Layer 9 of a small transformer language model trained on English Wikipedia (12 layers, counted from 0, width 96).
A neuron adds its activation times its output weights to the MLP's output. To switch it off is to set its activation to zero at one token and run the rest of the model.
A neuron's activation on a vector x is SiLU(weights . x + bias), where the dot is the dot product.

Input weights of the MLP neurons that the questions are about. A number n stands for n times 0.0014.
n5 (bias -0.022): 99 66 127 -157 115 216 -138 46 95 -13 -40 -70 98 -130 -39 49 -23 -28 51 92 -31 -89 -5 140 -143 19 -26 32 52 209 20 18 44 -117 -124 128 18 -61 -96 90 73 91 59 44 142 -31 44 -30 -119 71 45 -34 -29 105 -39 -24 20 65 0 155 -30 194 -137 -101 -11 104 61 76 108 -181 -117 -15 3 -131 128 143 83 -107 -44 65 -3 -32 -108 -90 129 -25 -19 213 -38 85 28 93 -115 68 31 97
n16 (bias -0.363): -313 119 -5 56 -175 -308 -54 54 -197 -34 21 193 92 70 94 68 -317 90 18 -173 -157 -80 44 -108 38 70 181 194 -60 -147 -291 -120 92 -89 -32 -91 -28 175 45 -15 -39 5 -242 9 37 46 26 312 253 196 196 -23 30 -139 27 -283 -349 147 -49 -37 -147 51 -377 -243 142 109 162 39 75 42 141 -42 172 -40 146 -88 -138 28 -198 -43 25 -93 96 41 -99 13 -226 87 -112 46 -78 -289 50 323 169 252
n34 (bias -0.350): -234 45 198 -159 237 -140 -188 177 -282 5 -87 -91 -207 -5 30 180 -204 106 133 46 -171 170 291 83 -24 344 187 82 -103 -237 -65 -139 0 -162 -26 221 117 34 -167 -45 -73 -317 11 -65 156 421 138 243 -59 277 292 35 -29 -205 109 -135 -208 -123 211 -114 -136 24 -25 -121 472 27 -10 -73 110 68 -15 116 84 -80 -72 59 -67 4 -286 -245 79 -188 -123 -227 -116 85 94 -22 84 -395 -216 76 -258 154 -74 93
n83 (bias -0.119): -85 57 2 -27 -37 56 -89 -52 54 -56 79 69 -53 59 11 -108 -155 22 40 -117 2 -19 42 2 58 -93 143 135 60 177 50 -6 -36 -62 38 -102 96 45 -20 -87 107 40 98 4 -20 -36 11 56 -150 -66 -86 -81 19 48 55 6 -63 50 80 -9 -117 56 -177 -2 -23 -39 -52 -36 0 -7 -48 2 -52 97 60 145 62 -70 -78 83 48 -16 53 35 120 103 49 42 -79 57 -12 -74 -113 -76 34 65
n121 (bias -0.165): 44 75 107 29 -137 -54 -255 -129 -77 -16 6 -167 -110 79 153 58 -142 -27 146 6 -113 -46 -108 173 -70 150 69 64 208 55 246 -46 107 79 -52 4 -95 -143 34 -67 119 -91 -46 -76 -41 111 -3 61 96 -10 -163 -91 66 77 -210 -64 -40 53 -123 -38 -80 -35 -63 117 255 120 221 -6 234 -17 64 49 76 93 -153 23 72 -128 98 -39 -31 142 -119 -43 -181 -139 -191 88 -149 102 -40 -23 -84 -99 -113 -107
n165 (bias -0.263): -151 -135 -155 -154 -16 -247 150 -37 -101 -23 4 -73 -91 55 -149 -162 8 234 -16 -285 -67 -88 -99 93 -19 -142 58 85 25 199 16 -268 -114 -11 175 -86 -85 19 -8 81 74 -181 -235 -147 -83 -53 222 -78 176 49 21 110 -12 -86 56 -235 151 235 -93 -248 8 0 -20 203 205 -158 134 118 36 -388 25 -4 29 149 -70 -56 -311 -202 -34 13 -19 8 -37 -81 -245 12 36 71 80 305 -88 -53 -150 51 -22 -117
n198 (bias -0.213): 122 32 64 35 -128 242 -231 -195 87 -112 10 -88 -157 56 -66 -67 68 -51 137 -120 57 4 -271 -49 10 -14 -132 -63 116 -30 -215 235 110 -10 -116 31 -188 -101 -173 -65 -88 -156 -73 -169 75 -68 -347 78 97 -96 22 -257 -69 -247 -101 42 33 66 58 -49 -172 73 -15 22 -52 108 60 120 -115 80 -241 -91 166 -7 101 -43 -30 3 157 81 -10 -76 63 -33 76 137 47 32 -213 -152 -106 136 150 -143 -110 -35
n212 (bias -0.174): 20 66 -97 -26 0 -4 37 -90 -10 208 -90 -57 -169 -58 -13 36 -278 -50 -300 159 43 -63 -92 77 48 59 -114 16 -230 -38 -147 -9 82 86 66 -61 11 -134 -10 89 -16 -95 57 -76 10 -137 -3 -107 128 -150 99 67 188 75 -214 6 -105 213 -77 72 -90 -197 30 -131 99 18 218 88 23 -112 -54 -80 17 -200 -32 63 14 48 -63 237 -81 -7 160 -114 35 153 -162 44 -17 -24 -192 13 -218 -99 52 88
n240 (bias -0.115): 42 53 -72 151 19 10 38 -12 -89 18 -33 22 39 -263 -92 217 -89 -164 45 93 -61 -22 -37 -12 -256 -28 -75 179 10 62 47 -15 43 54 72 169 -3 130 -19 -152 -80 -106 -7 -172 -3 71 103 -105 -51 93 81 73 163 77 -237 -76 48 -218 54 104 3 -9 -136 -83 -18 108 85 160 -34 -139 180 66 -10 -19 -82 122 7 198 53 -181 88 40 77 -108 33 -57 -100 -14 -225 3 -101 73 -159 -3 23 172
n281 (bias -0.256): -184 105 -31 215 -15 -163 -156 79 -88 -41 -224 -52 119 186 21 -277 25 33 -28 -86 -81 88 65 -6 -87 77 107 -163 159 93 36 36 -45 -130 -135 55 112 -41 -55 3 62 -46 -190 -117 91 -25 -122 133 -84 96 87 -122 -23 -47 0 -49 -58 -55 6 -134 91 35 43 27 -93 -132 148 -109 -78 105 102 22 -180 91 157 -27 37 60 67 -200 48 25 -3 -101 32 -81 -81 -5 -133 40 -89 6 -92 87 159 -21
n319 (bias -0.316): -254 256 -215 -41 0 -300 38 140 99 136 -109 -24 44 -43 -137 344 -157 298 0 243 118 -75 -102 192 67 -102 -98 -150 320 29 -71 -31 -162 -157 -88 -137 -254 -23 14 211 -192 -5 150 -233 -59 -132 65 -218 0 24 -48 -133 -9 -193 -28 45 -129 -60 -151 -136 23 -275 76 -128 -140 -241 -73 335 -169 99 -135 0 49 240 177 -205 -384 157 -244 -35 -202 118 -39 -81 99 94 56 -8 69 -43 -303 167 -181 175 -191 78
n361 (bias -0.130): -73 53 128 -69 -58 54 -22 17 -80 49 -66 189 -142 66 43 83 83 -4 30 -213 -50 278 -128 136 -31 -60 79 97 149 349 242 181 -35 -158 -26 39 -237 -3 22 -125 -7 85 -161 -11 -64 -192 -192 202 -155 -151 -221 -201 -41 -35 -43 80 139 88 -7 -208 81 159 -98 91 -229 -142 83 -70 32 -110 -107 117 -60 47 -59 -25 45 97 111 42 3 -155 33 -146 -125 155 -61 0 76 -166 36 223 33 -50 -37 -102
n370 (bias -0.093): -98 93 27 -45 61 -90 -40 -44 50 -5 -8 161 5 79 5 -83 -46 92 78 -58 -19 39 -69 -63 187 36 187 0 -5 46 -42 10 3 -220 -155 37 -3 -25 95 129 76 -152 -103 29 -98 -29 139 -93 -48 123 107 -45 110 -153 -112 18 -106 131 -157 135 33 -25 58 34 118 -100 -155 -33 47 -36 -96 55 68 3 91 114 143 -150 -86 -28 -34 63 -45 -98 -88 -8 -3 44 -85 -67 26 32 -13 28 -164 -54

Output weights of the MLP neurons that the questions are about. A number n stands for n times 0.00099.
n5: 84 -44 -46 -5 -2 -96 -23 -70 93 98 -15 -53 0 -67 51 -32 82 -119 -23 -139 66 -60 155 26 118 109 14 -44 32 24 30 -5 -171 -21 55 7 49 25 201 71 -91 53 7 -32 23 89 -76 -65 63 0 -39 -15 52 -138 12 67 2 66 -142 75 30 -89 130 -109 0 -27 145 -81 134 0 56 34 -58 -31 -96 -116 112 -45 -60 23 7 112 -19 38 -156 -79 -71 -34 -124 -46 0 123 31 -82 127 -2
n16: -85 -84 -120 138 -23 26 27 12 -91 -9 115 39 15 -97 -64 -6 -120 11 70 26 67 -184 267 -154 56 58 -126 -68 -97 -102 53 67 114 -95 104 -67 -76 136 -48 183 97 78 0 244 -20 172 -148 24 -71 -162 15 67 107 -3 -207 -97 -42 -116 -118 6 65 -33 25 67 -82 -162 130 -51 -92 61 -33 108 74 -102 69 11 85 51 68 -225 -95 92 286 38 70 184 -153 -47 -70 74 -66 -183 -28 119 23 109
n34: -54 4 -11 158 180 11 -66 14 -215 -77 212 53 -55 65 48 32 -30 88 22 138 -121 -17 263 -165 7 -23 58 -47 -84 -68 -21 -184 -13 -31 -38 227 58 107 -128 -187 -47 -250 55 -84 260 420 153 56 -39 261 38 -140 -171 162 66 73 -149 -100 78 -169 74 130 -58 -13 131 64 -117 -3 -32 -76 -14 117 -13 7 61 10 -206 0 65 -261 105 -126 135 0 -67 -70 -3 7 -17 -293 97 -133 -11 68 -83 23
n83: 15 51 -9 -48 26 -75 -50 -104 37 46 -67 36 39 116 3 0 -18 -18 52 -15 47 -15 36 24 44 93 31 47 10 -11 42 4 27 8 6 23 -56 -77 29 8 -105 20 -80 8 14 34 -31 36 90 -80 -30 -47 -37 106 -71 9 -23 -69 1 -18 -109 -10 -84 33 -4 -25 64 23 -57 48 60 14 -36 7 -49 -33 16 48 -32 -27 32 39 20 19 -66 -26 101 4 -55 23 12 66 20 -44 37 -61
n121: 34 117 0 16 -41 -27 -52 -19 -154 -85 -12 56 -8 113 40 -22 187 27 -37 -158 -20 27 -81 36 36 2 29 58 44 -9 39 79 -76 113 60 172 132 67 -67 -51 7 -104 194 -98 -175 -46 -109 -134 -85 -37 76 -20 63 -28 47 88 98 -103 98 -162 -20 -41 36 83 -63 50 44 -104 0 -45 -14 -2 -23 34 64 86 -87 -121 -132 34 32 -64 26 72 157 -107 -102 95 20 90 7 -67 31 -87 -22 -22
n165: 139 -58 20 -13 -71 16 26 -63 96 -20 76 -104 -30 -106 24 5 -41 7 7 69 -74 -102 -32 -137 53 22 -3 -52 -96 -87 213 80 -110 -28 160 -70 92 5 115 80 53 -24 141 24 17 61 12 -122 18 -61 66 96 -77 65 -5 -13 51 -77 -172 -48 -30 -94 175 166 -62 25 -133 -28 24 -40 -124 -33 47 70 -5 -73 0 -77 -46 -93 -28 -91 64 -14 -26 28 15 59 5 477 142 -173 121 3 32 -105
n198: 77 -70 59 66 -83 -24 -158 7 -40 84 -118 -175 -64 -55 37 52 156 -57 77 7 86 11 -50 -44 87 13 -12 -28 101 -71 -16 101 76 15 60 109 -14 60 14 -15 23 -62 21 -118 110 108 -154 29 57 -82 -157 -38 94 17 70 -94 -11 88 14 37 118 -42 -63 -4 52 4 -32 -36 -11 66 -101 -71 39 -106 212 -85 20 25 -61 -73 -68 109 131 -89 -44 65 105 -38 -75 -90 23 -5 64 -42 6 -59
n212: -110 10 106 -37 56 -7 -23 68 97 18 29 132 -6 -13 -40 -15 143 -46 196 -59 -27 104 -35 -110 19 -84 72 -49 40 -2 43 -193 26 34 -73 7 65 76 -83 36 98 162 -56 -97 -15 43 -65 -16 -136 -25 43 -76 -107 -4 -118 51 -127 -9 -28 -106 104 50 -41 -26 -107 -2 -121 2 44 -76 182 -27 -19 73 5 -11 -5 -17 133 83 -108 81 86 -67 66 -59 -9 -12 -42 -43 50 -39 21 -118 124 67
n240: 44 -50 83 21 -23 -67 76 38 -133 -16 -51 -53 9 -51 -70 -72 79 46 45 125 -29 -41 -10 75 54 -4 -31 62 -93 -34 100 -108 3 10 -104 -81 38 -92 87 123 96 64 -107 -60 83 -136 -36 -79 2 -122 56 128 -18 -69 13 -19 26 -210 48 12 -23 40 22 18 -61 10 44 -27 -11 60 -108 21 -25 -80 25 78 40 4 70 26 21 56 103 -141 29 -77 34 86 180 -39 11 -74 78 -100 33 56
n281: 2 -40 -81 -129 69 12 -99 -43 40 37 -9 2 8 84 -35 103 2 -41 72 57 -12 36 -17 65 -41 -73 -121 -20 6 -21 -96 -123 -84 -40 110 -31 -70 86 31 -52 88 -86 202 -26 -174 -25 138 -13 -38 -18 -84 -64 -54 -60 11 -2 42 122 71 -57 -26 62 72 43 -4 76 4 -7 34 59 63 -4 89 45 -51 17 106 76 97 -85 -24 27 77 -192 -117 152 -9 77 98 131 -69 -149 -130 90 -90 -2
n319: -98 7 -147 -53 27 -73 112 89 -98 -196 -107 224 102 -217 152 197 -133 137 72 -151 14 22 -91 68 -127 79 -17 22 88 27 -101 29 -201 -158 -26 -20 274 23 -31 -4 -17 51 -103 -99 -80 -150 154 36 173 247 35 139 85 -9 20 26 -9 -185 -20 -48 144 -29 -92 -135 145 217 141 101 86 -102 -59 0 92 35 -23 74 -43 -58 -212 177 -35 23 68 -44 -172 -105 -36 -17 19 -117 -166 -21 -23 216 16 -9
n361: 37 64 0 94 50 118 -30 33 82 -52 -72 59 21 57 32 53 -122 -195 33 207 -95 92 183 -17 11 -18 -6 205 110 142 -146 -122 -41 -99 -13 16 -234 -133 -63 -21 -42 85 77 -11 84 50 33 -55 -72 35 -105 -139 -111 91 27 -38 -56 109 195 -189 111 204 -68 -78 -100 -58 10 -95 -141 -20 60 -40 -32 63 5 83 49 78 -186 -144 -19 82 4 69 -5 -32 30 60 34 -58 -14 32 -67 -16 3 64
n370: 51 27 69 6 12 10 -91 110 69 11 -2 -2 13 78 -31 -11 124 24 29 -32 -38 -6 -28 49 -91 87 -90 -9 -24 75 21 -43 40 89 -145 -38 23 -20 -142 -124 -59 -72 83 -35 99 -7 -44 55 -52 -4 -23 -92 -4 37 -42 -22 59 34 107 175 -74 -10 -133 -113 40 2 -17 90 -94 -22 -51 20 -41 38 -35 19 -145 -99 147 122 119 -22 -46 34 -15 -38 -14 -76 13 166 -27 23 18 -21 28 65

Each question names a token from some text and the token that comes next. It shows the vector x that enters the MLP there. A number n stands for n times 0.014.

Then comes g, the gradient of the next token's log-probability with respect to the MLP's output, scaled to length 1. A neuron's effect is roughly proportional to its activation times (output weights . g). A number n stands for n times 0.00087.

",", then "415"
x: -37 -48 -36 -54 -53 57 115 -84 182 -22 164 24 -98 -9 94 102 77 59 -18 162 101 46 41 91 112 -68 101 8 96 -1 -97 -180 -15 64 58 61 -18 -4 18 -60 -28 47 -171 56 -115 31 131 -33 170 37 -14 -42 -58 -106 -117 31 171 -48 -22 -45 -63 -143 -51 35 -166 -4 -46 101 100 -2 7 63 -27 156 160 51 -65 98 -66 -30 -126 -26 -114 162 9 -200 37 -46 2 -14 -178 -51 116 26 -34 -31
g: -6 126 -60 63 193 146 -57 35 -24 -211 25 -22 44 -209 -3 54 -66 57 31 -43 -155 280 -92 -124 29 93 130 120 66 -57 47 63 -83 26 73 -135 -126 -45 37 37 -134 61 149 -2 19 -123 118 -10 99 -24 -141 -41 -54 108 14 25 24 -64 -47 161 -286 -115 109 -75 211 70 186 156 -165 -242 36 -66 119 -30 4 82 -178 -13 0 -9 -135 6 -91 -3 328 11 72 -78 -40 -132 66 76 -334 -201 219 48
Switching off which neuron hurts the next token most? n319

"az", then "ing"
x: 80 -101 99 -29 17 84 -39 -33 0 108 214 51 28 54 5 -7 174 -80 -33 44 13 104 63 -171 -16 -166 20 -64 -34 81 -2 62 112 73 115 84 -75 -145 145 71 0 19 -148 26 -213 60 67 65 -3 71 20 12 -44 -8 -175 157 -91 -17 -52 56 39 -3 -90 -28 67 106 -190 61 -4 24 -13 54 -35 -48 147 179 45 -98 -33 -94 -38 124 -165 46 53 6 3 -6 3 -178 -62 -8 -107 -42 85 -94
g: -73 -70 -187 134 83 -60 -147 58 91 35 -74 -75 170 -106 -226 -99 -124 54 -51 197 -58 -6 72 245 183 -26 -150 -53 -272 11 -24 -76 58 285 -106 -123 17 -87 -23 43 -86 168 -117 57 -74 87 9 -76 54 19 248 -46 -44 -49 -12 36 236 -115 76 180 -6 -29 58 -44 236 125 280 80 -32 -32 -174 47 -104 -146 11 75 -14 -95 -30 124 -61 -150 -128 -58 -136 112 122 -91 23 -8 145 61 -134 180 -57 -143
Which two neurons, each switched off alone, lower its probability most, in order? n370, n212

"i.", then "e."
x: -59 7 -126 27 -108 85 -24 5 -74 64 131 73 109 83 51 26 159 -10 -24 -9 -1 17 3 1 -54 -61 -82 101 46 62 24 -31 258 74 176 -58 -135 35 51 -13 2 38 -111 -2 -125 21 117 21 34 -10 -63 -27 -172 -100 -78 64 -21 -103 39 139 -41 -123 17 -138 9 73 -82 38 7 106 -39 -5 -97 -78 -3 116 -36 199 -93 -159 -24 103 70 78 35 43 -159 -113 53 20 -87 119 36 -105 65 29
g: 142 -126 90 87 -11 0 -56 -93 -156 54 33 -176 257 146 172 -104 215 -109 46 8 -8 193 -158 -100 -129 -20 -251 -32 32 -55 47 143 39 -48 165 -19 -142 -71 50 121 113 51 89 72 220 -32 -108 -46 -73 -169 92 -121 -129 -21 46 135 -98 -68 -78 47 -164 168 -70 -67 24 58 -132 -108 -19 -102 -62 151 -41 -396 27 80 49 58 120 11 165 99 -60 -49 219 140 -21 63 43 50 115 -30 -88 -169 69 -227
Switching off which neuron hurts the next token most? n240

" end of the", then " oper"
x: -102 -163 109 58 15 107 3 16 9 29 106 -37 -55 180 -68 -2 73 38 15 84 -5 -19 68 -138 -89 -94 -66 -95 -56 109 50 -79 122 20 -4 -25 73 -94 35 -3 47 133 -60 29 -159 17 35 22 35 80 34 8 -13 -37 -36 -165 -77 -37 50 88 69 133 19 -37 65 168 -53 -31 -70 116 -62 -43 15 -3 126 60 -70 61 -101 -105 17 49 -195 93 -30 -66 -3 -43 -98 284 -6 18 -84 -150 61 -3
g: 125 197 140 29 -21 71 -213 147 -92 -1 -33 -69 133 -28 167 45 87 183 67 35 -166 -26 -21 -230 87 247 300 -52 46 -91 -27 -142 -41 113 21 201 -31 21 -116 156 149 72 12 100 -27 59 -97 6 96 -103 -54 -15 -119 -130 -55 13 49 58 -65 78 96 -73 3 -118 -74 -25 14 -97 -115 -315 -146 -146 -160 -117 130 -48 -209 59 -32 160 -22 -124 -89 230 100 -25 2 191 7 6 138 -8 -90 -295 -33 -23
Which neuron, switched off, raises the next token's probability most? n281

" particle", then " size"
x: 123 23 -46 108 -64 41 50 37 37 -4 175 123 14 203 -21 -135 57 65 -22 96 -60 -113 -31 -122 41 -101 14 -13 37 23 -37 17 156 -118 30 -38 42 -181 -44 -36 68 23 7 100 -289 -23 -45 16 4 -83 -72 -41 -36 -33 -15 93 99 -46 60 79 -25 54 -126 116 -96 53 69 -98 11 65 -29 -27 8 -34 116 88 -36 90 -49 -25 36 -4 -278 99 38 135 -107 -7 -20 60 124 57 17 -157 76 -65
g: -172 63 59 -28 62 -173 -282 -17 0 77 119 5 15 -129 -191 99 11 -22 44 52 117 -89 -23 267 89 20 -175 118 -62 327 -24 -47 -67 -108 -71 -208 74 -95 -25 293 -285 -17 28 46 22 -95 -41 -19 53 2 -256 -319 48 -4 11 -54 -44 -55 -228 -70 110 -5 -167 61 75 -66 119 96 23 31 190 24 18 177 169 55 -19 -18 -73 81 102 97 6 -66 9 -28 8 -65 -163 56 78 135 -7 27 156 152
Switching off which neuron hurts the next token most? n83

"015", then " Ir"
x: 6 98 -2 -64 29 81 177 133 14 -29 59 90 43 217 25 115 171 -57 27 118 -106 98 94 -111 -33 -112 -22 -129 -95 -93 -84 -85 138 57 81 152 -82 33 52 -74 -34 -78 41 -21 -144 -95 43 -53 126 -13 -88 44 -18 -45 -55 -52 -17 -22 126 -46 10 114 -105 70 29 71 0 -96 -59 -49 23 -98 17 -140 -126 24 58 -54 -96 -42 -95 -1 -184 115 50 -129 168 6 37 134 27 -5 96 -58 25 82
g: 29 -39 71 38 -1 184 -31 -12 -136 -105 -175 -14 -114 -291 111 119 -87 -55 -32 40 163 -395 9 57 12 133 -193 10 186 4 253 -31 53 -178 90 14 -109 -37 -111 -33 4 -113 -115 143 12 -112 5 230 30 -124 -44 224 71 -80 77 86 93 -16 -44 -92 -79 -79 107 120 77 -88 3 172 19 52 10 32 -73 152 -27 92 -115 -17 -30 -308 -144 -18 168 167 -99 -22 -14 109 37 182 -39 -35 -214 113 34 126
Switching off which neuron hurts the next token most? n212

" and", then " repro"
x: 23 -106 16 22 -12 -18 36 -51 -46 11 -1 -40 -80 120 -22 -90 208 59 8 20 -37 -10 -44 12 14 43 126 -133 107 12 48 -103 207 197 65 9 67 -181 52 41 -68 -19 -125 106 -26 118 19 126 -15 -36 -105 -10 44 24 -37 -16 -53 67 -132 120 -71 -73 -130 22 56 30 -5 -10 63 -23 -17 15 16 6 117 132 50 36 -108 -17 -125 46 -299 -26 57 -98 125 19 40 180 -96 -20 22 11 28 -57
g: -57 242 63 78 -349 -47 19 113 170 -95 -50 -36 -156 130 52 85 80 238 26 -64 -64 116 -296 -59 -38 78 -50 -182 84 95 22 57 130 -78 -21 54 -36 -155 -1 -114 51 -59 -182 95 -122 -64 -121 124 -62 28 -109 -39 109 -62 87 9 -86 -190 196 -344 77 74 130 -1 14 4 124 -90 66 15 207 -80 26 137 -68 -23 111 106 119 26 147 -231 -31 -137 -80 110 -176 -39 125 82 -131 118 7 2 73 -57
Switching off which neuron hurts the next token most? n121

" away", then ", and"
x: -22 -150 35 -1 60 22 -3 -59 -13 93 49 2 29 351 -97 -110 269 -27 48 106 -4 62 10 -54 -132 -2 3 -114 -36 -8 -88 -77 112 33 17 -90 5 -93 20 1 24 10 -65 29 -237 -14 5 18 76 -60 88 178 -56 9 -60 28 32 -11 -62 109 6 -12 -103 31 -11 135 38 -101 -44 75 -37 57 -67 -109 17 -30 30 28 -31 41 50 42 -224 44 13 -22 4 -35 24 225 -27 149 -99 6 50 15
g: 63 -157 -6 -127 18 -153 285 -34 118 60 56 27 121 144 -211 51 -34 -79 -39 -21 90 78 92 68 -162 -55 -83 -245 57 78 -80 83 56 40 -112 -5 -1 -34 36 44 -5 -67 -3 -142 52 -53 -86 111 61 73 -56 37 -100 -1 145 -142 -131 -166 -42 206 -52 120 -149 -191 -28 19 84 -67 20 -166 76 126 39 -260 75 77 118 -81 119 200 -11 -88 -95 160 -45 16 -74 -101 193 -215 -121 1 428 -70 213 7
Which neuron, switched off, raises the next token's probability most? n165

"onomic", then " Grow"
x: 129 -19 -48 -13 -17 -53 -14 9 -50 -4 109 42 -37 154 -110 -117 248 -40 12 57 -13 -111 -52 12 150 -61 47 -63 -18 13 24 5 141 16 47 76 -17 -289 -75 -144 -24 74 -45 143 -298 -125 122 34 66 40 7 -95 59 48 -89 23 6 -4 -123 100 122 26 -10 38 25 21 10 -36 78 134 41 27 4 -12 137 0 94 -6 -9 -1 -77 8 -155 -65 -94 62 63 57 -34 75 108 -135 69 -168 -3 52
g: 98 115 -70 161 261 -83 129 120 13 146 23 55 -137 -100 -80 -127 -179 -130 3 90 -73 156 -69 68 -27 242 -30 73 24 -41 165 61 112 -72 -142 -221 -115 -88 114 32 8 -274 49 -7 74 -63 138 53 -305 10 -235 -49 90 -26 -160 20 111 -95 -90 -120 45 41 -75 -79 113 -63 114 -106 94 118 128 83 7 -244 -44 -172 73 105 161 4 154 100 187 -134 -79 136 -170 -24 -53 55 -77 -59 -103 118 -61 99
Switching off which neuron hurts the next token most? n370

"o.", then "\n\n"
x: -40 17 -158 11 8 -23 12 40 -128 48 111 142 7 223 3 -6 174 -36 -89 -20 -7 -53 18 61 -45 -79 -16 -35 -33 -36 50 -58 283 81 41 -17 -88 46 18 -68 71 60 -124 -65 -96 36 31 14 33 31 64 208 -90 -50 -6 20 -46 -33 58 -51 -37 -41 55 -59 45 118 44 -19 -126 58 67 -58 -38 -73 -69 123 -59 -59 -148 -111 51 -17 45 90 15 -7 16 -24 -87 197 -32 -95 7 -16 -7 117
g: -145 -278 -132 42 -58 100 16 23 4 112 28 260 -63 184 -153 -147 61 10 -131 131 -54 33 423 -140 13 -20 -148 -257 -84 -11 166 -51 74 31 113 -9 61 -50 -70 19 -25 206 -204 92 -18 -12 103 -34 -22 75 -25 -41 -146 135 163 171 47 70 97 -136 -4 47 -122 -24 -313 -174 -89 -254 -48 -7 69 21 -37 -23 107 77 83 119 -85 122 -9 20 160 -29 62 -16 46 -56 207 -34 -65 -96 12 -32 5 -38
Switching off which neuron hurts the next token most? n16

" particle", then " s"
x: 47 13 -62 31 -32 65 3 4 27 -32 116 111 -14 233 -41 -84 40 44 -13 140 -48 -54 -51 -113 67 -87 -74 1 -30 50 -20 36 189 -62 45 -37 5 -142 -119 -42 26 65 -18 166 -326 -36 -51 44 59 -59 -68 -42 -14 31 -75 81 87 -45 50 80 -39 100 -109 7 -65 87 35 -31 9 0 -2 -24 -1 -24 176 93 -18 74 -102 24 -5 31 -288 66 30 88 -89 15 -37 86 111 76 43 -145 80 -60
g: 73 35 80 223 -14 -112 -212 30 -146 19 2 -20 105 -94 155 -68 91 -65 -115 -161 -105 -85 14 -23 -25 -65 196 85 -5 -28 66 -84 71 -14 86 -282 80 -374 183 97 179 -83 -54 -126 -33 -56 -31 83 -91 -85 137 149 28 -134 85 -102 59 -196 203 110 17 -27 -30 79 11 -43 39 31 -7 127 -22 45 -1 178 -117 -90 38 112 59 -350 -29 54 38 239 48 3 -178 -17 44 -18 25 166 -138 -199 204 74
Switching off which neuron hurts the next token most? n5

" decre", then "ases"
x: 22 -3 -11 94 19 49 -18 38 35 83 198 103 70 106 -73 -68 266 -146 -48 -7 15 110 89 -90 90 -1 -127 -134 108 -74 -28 -46 149 4 163 1 -37 -167 -21 -126 -28 100 -52 44 156 40 37 23 36 -115 -38 -45 32 -82 34 171 46 75 -73 -71 -23 25 -181 -8 7 4 5 28 -110 -33 36 9 -22 -39 79 46 25 61 3 -30 -53 -50 -223 104 -53 -24 -40 -21 43 -150 64 169 -57 -47 74 -17
g: -6 102 3 -20 59 11 -99 -114 -79 0 126 203 159 9 -133 25 -3 -51 -104 -47 -257 94 23 -37 -21 110 287 160 -1 269 -76 -123 -142 -123 -100 -107 16 -71 -122 -56 77 -144 90 33 70 -24 22 159 -160 10 -35 138 -67 144 159 -191 -229 38 57 -76 205 -127 -88 46 -28 -44 -36 -101 -52 180 151 -46 -178 36 -24 -81 74 -2 101 -106 3 -22 14 67 -130 -56 -132 -62 -12 55 117 267 272 -259 202 -40
Switching off which neuron hurts the next token most? n361

"op", then "ores"
x: 27 -104 57 -110 -31 29 18 -50 50 11 172 -48 32 75 -28 -45 281 -37 22 12 -15 164 156 -89 9 -16 31 -82 -5 95 -14 18 165 -76 48 41 -150 -186 19 14 -57 106 -180 80 -188 25 -28 135 88 14 -12 -51 -82 -24 -4 18 -4 93 18 47 106 79 -106 15 -70 99 13 -25 20 87 13 14 -73 -82 207 -73 96 123 -186 -196 -13 43 -85 88 118 64 -75 -31 10 -60 -121 46 0 -83 31 -89
g: 98 50 -14 192 252 16 -138 86 28 229 -87 162 41 -45 -57 183 101 -16 -12 -109 -175 -28 118 186 37 100 -78 -62 -40 -9 96 29 -33 -88 214 -280 -17 43 64 13 -96 -155 -83 24 -93 132 158 145 -210 -59 69 -65 7 79 116 149 -190 -318 -164 -71 46 -17 -181 111 -158 23 -58 -17 -102 90 -57 -11 158 87 -184 89 7 -11 -85 -105 -84 -113 -131 -58 35 55 216 -20 -7 -20 -105 -131 -54 -40 216 190
Which two neurons, each switched off alone, lower its probability most, in order? n361, n281

" and Technology", then ","
x: 127 -213 -36 4 74 62 163 6 -7 87 66 83 -73 66 5 44 142 -69 59 54 -117 -56 -23 -90 48 -28 42 -195 20 76 16 -127 217 -30 95 -64 58 -221 20 -127 76 131 23 33 -184 -36 81 15 45 -4 3 -81 -103 21 -104 33 -38 91 62 76 38 118 -52 -39 57 85 -62 -69 -66 124 -25 -3 -43 -99 17 59 5 49 -175 176 9 8 -157 26 -85 -18 23 27 -59 40 62 -140 161 -33 -16 20
g: -6 252 41 -11 -145 -71 19 147 103 -48 4 -25 117 317 40 243 43 -93 6 17 70 88 77 -8 8 -4 -121 -36 -54 -27 -207 61 68 83 -35 -126 148 113 22 -252 -190 -132 61 -91 -50 93 -16 -15 138 88 -82 -44 -21 -114 96 -104 -196 -135 -6 45 1 -185 -110 -259 -4 49 166 -178 -52 7 164 -41 -65 -154 -79 -33 161 70 -95 245 -3 40 -237 39 220 64 -62 -54 51 -274 16 120 149 122 51 3
Which two neurons, each switched off alone, lower its probability most, in order? n165, n16

" visual", then "ize"
x: 101 11 65 -101 -113 119 -47 81 -24 -50 131 31 -3 145 49 -158 229 38 -23 52 112 -20 -130 -129 -96 7 62 -161 -33 -13 -6 130 126 31 34 1 -101 -166 -102 -78 -127 60 -210 92 -159 -52 61 66 104 4 -23 94 1 76 -46 86 73 -123 -47 -29 82 54 -54 34 2 91 -67 -57 -62 123 -7 11 22 -137 54 9 9 -29 -26 -55 -61 117 -144 -41 21 25 51 -12 94 166 66 77 -38 -71 119 3
g: 138 -256 -90 -250 -157 61 75 -92 -195 137 -170 155 139 -100 95 -169 29 -26 70 85 11 242 -27 -21 31 -44 -97 4 72 -31 -184 175 30 -50 51 43 -269 28 3 164 -106 208 -15 -38 231 99 -9 195 -130 99 -121 -123 -124 305 -143 113 55 -131 -7 -9 107 -34 -6 -23 52 -198 3 -59 -50 88 31 18 202 -94 106 -157 -7 -68 39 -60 -7 -52 136 -5 33 28 41 -139 -77 -156 7 32 104 -94 151 152
Switching off which neuron hurts the next token most? n198